Layer 6 of a small transformer language model trained on English Wikipedia (13 layers, counted from 0, width 64). Numbers have three digits each and are written without spaces.
A neuron adds its activation times its output weights to the MLP's output. To switch it off is to set its activation to zero at one token and run the rest of the model.

Output weights of the MLP neurons that the questions are about. A number n stands for (n - 500) times 0.001.
n2: 513057464643496748423393447608573544560534513538546548517503534391692674462545612607457602454610342440583455687553521506399418551573374466616288511415302464358456399266682693586442395743723506
n13: 397663586457477537623407523345405356600495476420563628620520664641654571629540595529519491496619705618525356535582589454362308599461720255389480224559254301553518420650268600437604362578626501
n39: 638167407435504262586488525555454260511549412499513637428501581728629491699354460569529637410456489694518538532451546452285625599586466506543412499503446436414603467576476453387520654688569621
n40: 582261594474542568400572467544378583373415611537508292557495586670470409169745372386458489504567492552403354536469468257466412583641693571421491678511503382291537568519378519430462432442470490
n75: 672462337370441616604365576533543427665383331282425320565501270540374523334665363564522536641506420508513292342439448378338429418382288376480393632404589673695451445349395292379520549538418555
n94: 374402580590570269577380422481549439561320553477425466562384601853670615653429520504558451569388457374437616520359782416267380512323561624501507690509663210529337715425314598438575426536447466
n99: 535433390707457279494524608694390434572498482452338586512382411335619475269437493679515350554361482502514664382461570443342411564618352335507509503358551463657446560323510659639610509488388661
n100: 466016698526530406574540402725436453407470491629625471624493407339509580502698383602522485325378565499497475550549631546483260446287442565762465674279619420590473430331477326561631566662488469
n129: 518507432376584520646513273481411372431679609539317512542351806548418500572377281494503565750351491318507563626499505436544476451682559537481383469625421449547298725658511359540619320584547480
n136: 510673661431656507394721540570567424416534814486325390572540660417491357401637455691672557424653457342325690417279356439562759555435443314547499133479631697422436533512217622836465503653551460
n166: 411565569440522300592492587396383548408518586575565444585545675443329443581379544544517291783526557495500478630615476421483583583353328593505398725475605355476501425472584474546722457444349701
n208: 497337710405362436623778459253515343667387345536456538615594436610181506588622541527356367410470587667538738705311618370609303525291703519430478252386383407493571358595708716638605581468718784
n233: 376632364603455405593470359483454429672573507605440627459442584702453372644466625501554536476509530484646497666542409393437512424368389435508341613452728353644493379534467589566620693328343629
n248: 503632510279483409536682410467511459438229376412453478648717662281533777596504370392648376826609319494445355304549495689264496472425397706659478798194468367276575504329509313614427608583635571
n249: 387437433578379535667633421233580638290387539349507304270382332356574411341502424618504448747389340508424610363409460447336638433561467738685571685372596470410580442756538575567534557767442749
n252: 555277269354637164515744397695548426556466593528656760379407634562336404440367456505369359386296550659338623472510389722440392504539263453453625457529530378330431461455630591695659429553468590

Each question names a token from some text and the token that comes next. It shows the activations a of the neurons there, in the order above. A number n stands for (n - 500) times 0.0057.

Then comes g, the gradient of the next token's log-probability with respect to the MLP's output, scaled to length 1. A neuron's effect is roughly proportional to its activation times (output weights . g). A number n stands for (n - 500) times 0.00098.

"d", then "á"
a: 500500502500500500500615500500500500500500500500
g: 476511504544577467341370386576420790554273692385605470593469417754355626272581337664284619370368386488558409593514630506617391602573565538459525341482462555743262632443520374375643740587718417
Switching off which neuron hurts the next token most? n100

" and", then " sister"
a: 500500500500600500500500505756508500500500500979
g: 509427510762398531376626590717541443550585449347408658781435570601423313673491597381521449370407735763542429660623434431542236496635459434721383613533774568547384487255526284398472465491545559
Which neuron, switched off, raises the next token's probability most? n136

"\n", then "Born"
a: 500500500500500500500500500500500546500500500500
g: 694380599606392509412289516475511293869267544510638456486569544169336565376362591560612588644454565603561492524606612569749450579276521626558353323421552376572479664620502404539464384266577392
Switching off which neuron hurts the next token most? n208

"2", then "5"
a: 510500500500757500500500500500532500500701510500
g: 567545511126423420441263315557687457354429657571380643682578502348439503669712432504528449537487636483503369653561553284687522433294324543583645496549506530423700571434576502226471465617686748
Switching off which neuron hurts the next token most? n248

" to", then " Line"
a: 500500500500500500500500500500798500500500500500
g: 296608681568504604357476462658441757391390411344317328422544377580441431455213567564497616449476596311499602334621331492417433338572572620439416439557689323284525401370798709303622429404432564
Switching off which neuron hurts the next token most? n166

" station", then "."
a: 501527506500513762500500500500500500500500500500
g: 609492611593431581307301441369349719533456578496306697520544654632463560356309552484432270502419574420475458731651546811534357346285562655388366591261452453493470690774426443481637578475526620
Switching off which neuron hurts the next token most? n94

"ue", then " culture"
a: 505500878512500500500588500500500500500500573500
g: 411584479354581386484618523465655477528507517484727427478354546497450701548408662318502439395736457257355649551479442534570429549451333405322531699552639629503215268706286354512249372224542548
Which neuron, switched off, raises the next token's probability most? n39

" against", then " Paris"
a: 500500500500564500500500500503552500500500500500
g: 548644504624506639539407633674652477274422621734365413535120466372474414435583266497431729379490524426569674439463706434603537249360712505459609341573547519630630321687439433490484539367360610
Which neuron, switched off, raises the next token's probability most? n166

"k", then "ö"
a: 663500678532515500500500500500500500500500500500
g: 456433396454598655384476398367706875433404491305221580376611600439451493442411408387349669629580391650429585455491492403450521525583573545437404347495540745188474490426572602393220296587400316
Switching off which neuron hurts the next token most? n2

"g", then " club"
a: 556500582686516500500500500500500500500500500500
g: 450487673712265313363672443629182606609327467600593495463275573731452383320464560409610559571485468587458538452497700576604497423506446620388459486552781319737338333553396466552521410382753478
Which neuron, switched off, raises the next token's probability most? n2

"–", then "1"
a: 500500500500587500500500500500507503500504574500
g: 518598563404530411420686352410515287476291548482559865523615525411311393586750299683551284574622604545688574336506636639577569403495629277435228414343506480700350493384534471567588385473420497
Which neuron, switched off, raises the next token's probability most? n249

"ra", then "s"
a: 546500500530537500500792500500500500500500500500
g: 366481560471697487595639458492657445658487374615716280389503524340506405530770484683439402519372603566544542450500590639426597453571457326657629731728362660615647313557760490234488370653342371
Switching off which neuron hurts the next token most? n100

" km", then " south"
a: 500774500503500500785500500500500612500500502500
g: 756607607573497561257761624619648363535469588601562409706288459372565563528536397502525404286490294580429491487590437473401547328693412475540583494457636447183595503590508396712459573361186720
Which neuron, switched off, raises the next token's probability most? n13

"s", then "ting"
a: 500500545500500500500529500500500500500500500500
g: 555590385525564417772314664364356351363319570580572709491821404473457299374656443638561569296638334438634552482299504458401498480442228589300525626421492506593459231531657527582441434682500485
Switching off which neuron hurts the next token most? n39

"no", then "k"
a: 580500501506500500500501500500500500500500500500
g: 638470585688427613444617529597370532477568467409469272445648505347609180326362533500447496530393343553724710456679494450323398413555218436458551483721279625259512616372714477507488251514415438
Switching off which neuron hurts the next token most? n2

" can", then " "
a: 502500500500876500500500500500500500500500500500
g: 228639318293498232684354333613479584490478380513720554495381632464592506373511659674352444758656513706516581560731541481338378561661341484566448520373597381224455660400528498573565612482406447
Which neuron, switched off, raises the next token's probability most? n75

" local", then " college"
a: 500500500500500500500500500500500500500500568500
g: 597592516546393551532678446476346264307406666554379453312536740465457580258578664393439641759483674598510401432401679526605619331621335374562474533231514542521352251551366477646532698294532455
Switching off which neuron hurts the next token most? n249

")", then " |"
a: 500508500915500500500500500500500500500500500500
g: 422556534540556727286422660663370755642512456740498455724402614570640586500288366583622276622470412681328504416333321350782460698574512500476665457540454562432585315529599479360461322545598580
Switching off which neuron hurts the next token most? n40

" it", then " to"
a: 500500674500502500500500500500500511500500500500
g: 267312649500598551345505624551693477602273512691462312462461690446307504591360543428572484322552623396622280479524424276543548608587502448532530528284399398443402709335506553339395185299585690
Which neuron, switched off, raises the next token's probability most? n39

" met", then "ro"
a: 500500500500628500500500500500510500500500605500
g: 382531727327424443615567622540461483339504847533517502463384498649266534326361338649397648526567630451294488330570336621398528723562552641703598638503517600391443498651694653521382418583524197
Switching off which neuron hurts the next token most? n249

" |", then " Jul"
a: 500524500500500500500500560500500500500500500500
g: 645409475622365676430400776708471514722474417594689564807295459590604645427481594279677451475482678664667454362500580285492524689419625536522608562405312598718538592435680459416559497334522571
Which neuron, switched off, raises the next token's probability most? n129

",", then " Lang"
a: 500500500500513500500500500500524500500500500924
g: 574265529483685582466542285435589391611465491632193363461432607405421512488672467522698795582303559575472540633699716563706659464433559462307585342465616511478727361583668668552687488617376531
Switching off which neuron hurts the next token most? n252

" but", then " she"
a: 500500500510600500500500500500500500500500500935
g: 684487560313560607365625497438258390256617509469410692548775796532416613540405681413519381727463704531482623404597549599377260584411454406471388463630577432624542398520343324604524329456284361
Switching off which neuron hurts the next token most? n252

"|", then " Record"
a: 500500500500500500500500500500500500868500500500
g: 472411429222660335558277378541254462519654639600415495447641474383305359426493672532384411581608501678748378569333488514540386479772314498324479665294579586501522314608567547299448550262519523
Switching off which neuron hurts the next token most? n233

" administration", then " of"
a: 500685641500500500500500500500500500500500555500
g: 541451377753375485530419646471520470667504461459706396535362411490698334747439519638473470792317572503258408352484606423370336750506635466392446359651453472356670541505524582434190377446269507
Switching off which neuron hurts the next token most? n13

" and", then " half"
a: 500500500500500500500500500501505500500500500544
g: 395683673624566602335379605581465554561436490425546761603764314421670411731659399500671511581323615447519536672676306356510537253491557332440612490591649620712547520463743368381379417365483562
Which neuron, switched off, raises the next token's probability most? n252

" himself", then " responsible"
a: 500500658500643500500500500500515568500500500500
g: 585562149544407367398635584320500666428562324440509443338526413578646403348649432651474434609583495593463460355359438182294593334538626504527640740459488397405357549453578530837496354679625533
Switching off which neuron hurts the next token most? n75

" for", then "get"
a: 500500500500685500500500500503658500500500500513
g: 555406371569578789399414538477450540603526444716463533531385266306518440497341499425517456355441590309651343620454584529529389440502463549306678750500332774385605489287553223577237380301596552
Which neuron, switched off, raises the next token's probability most? n166

"0", then " defeat"
a: 500500500500500500503500500554517500500511500500
g: 773522448460563556274320569489352543515381487478412434453415432788388342652395368659805462321534396330609506436371499512289551503086569494599627385408541453587373352399613539594410640485622414
Switching off which neuron hurts the next token most? n136

" FC", then "O"
a: 500500500500500641500500500500500500500500500500
g: 547437635532592688425614629337412728603570641231652235396385271328714569415554656500434564469560458525630522462372583596666383489490498677609719661449559657339284605546420534293314564416412388
Which neuron, switched off, raises the next token's probability most? n94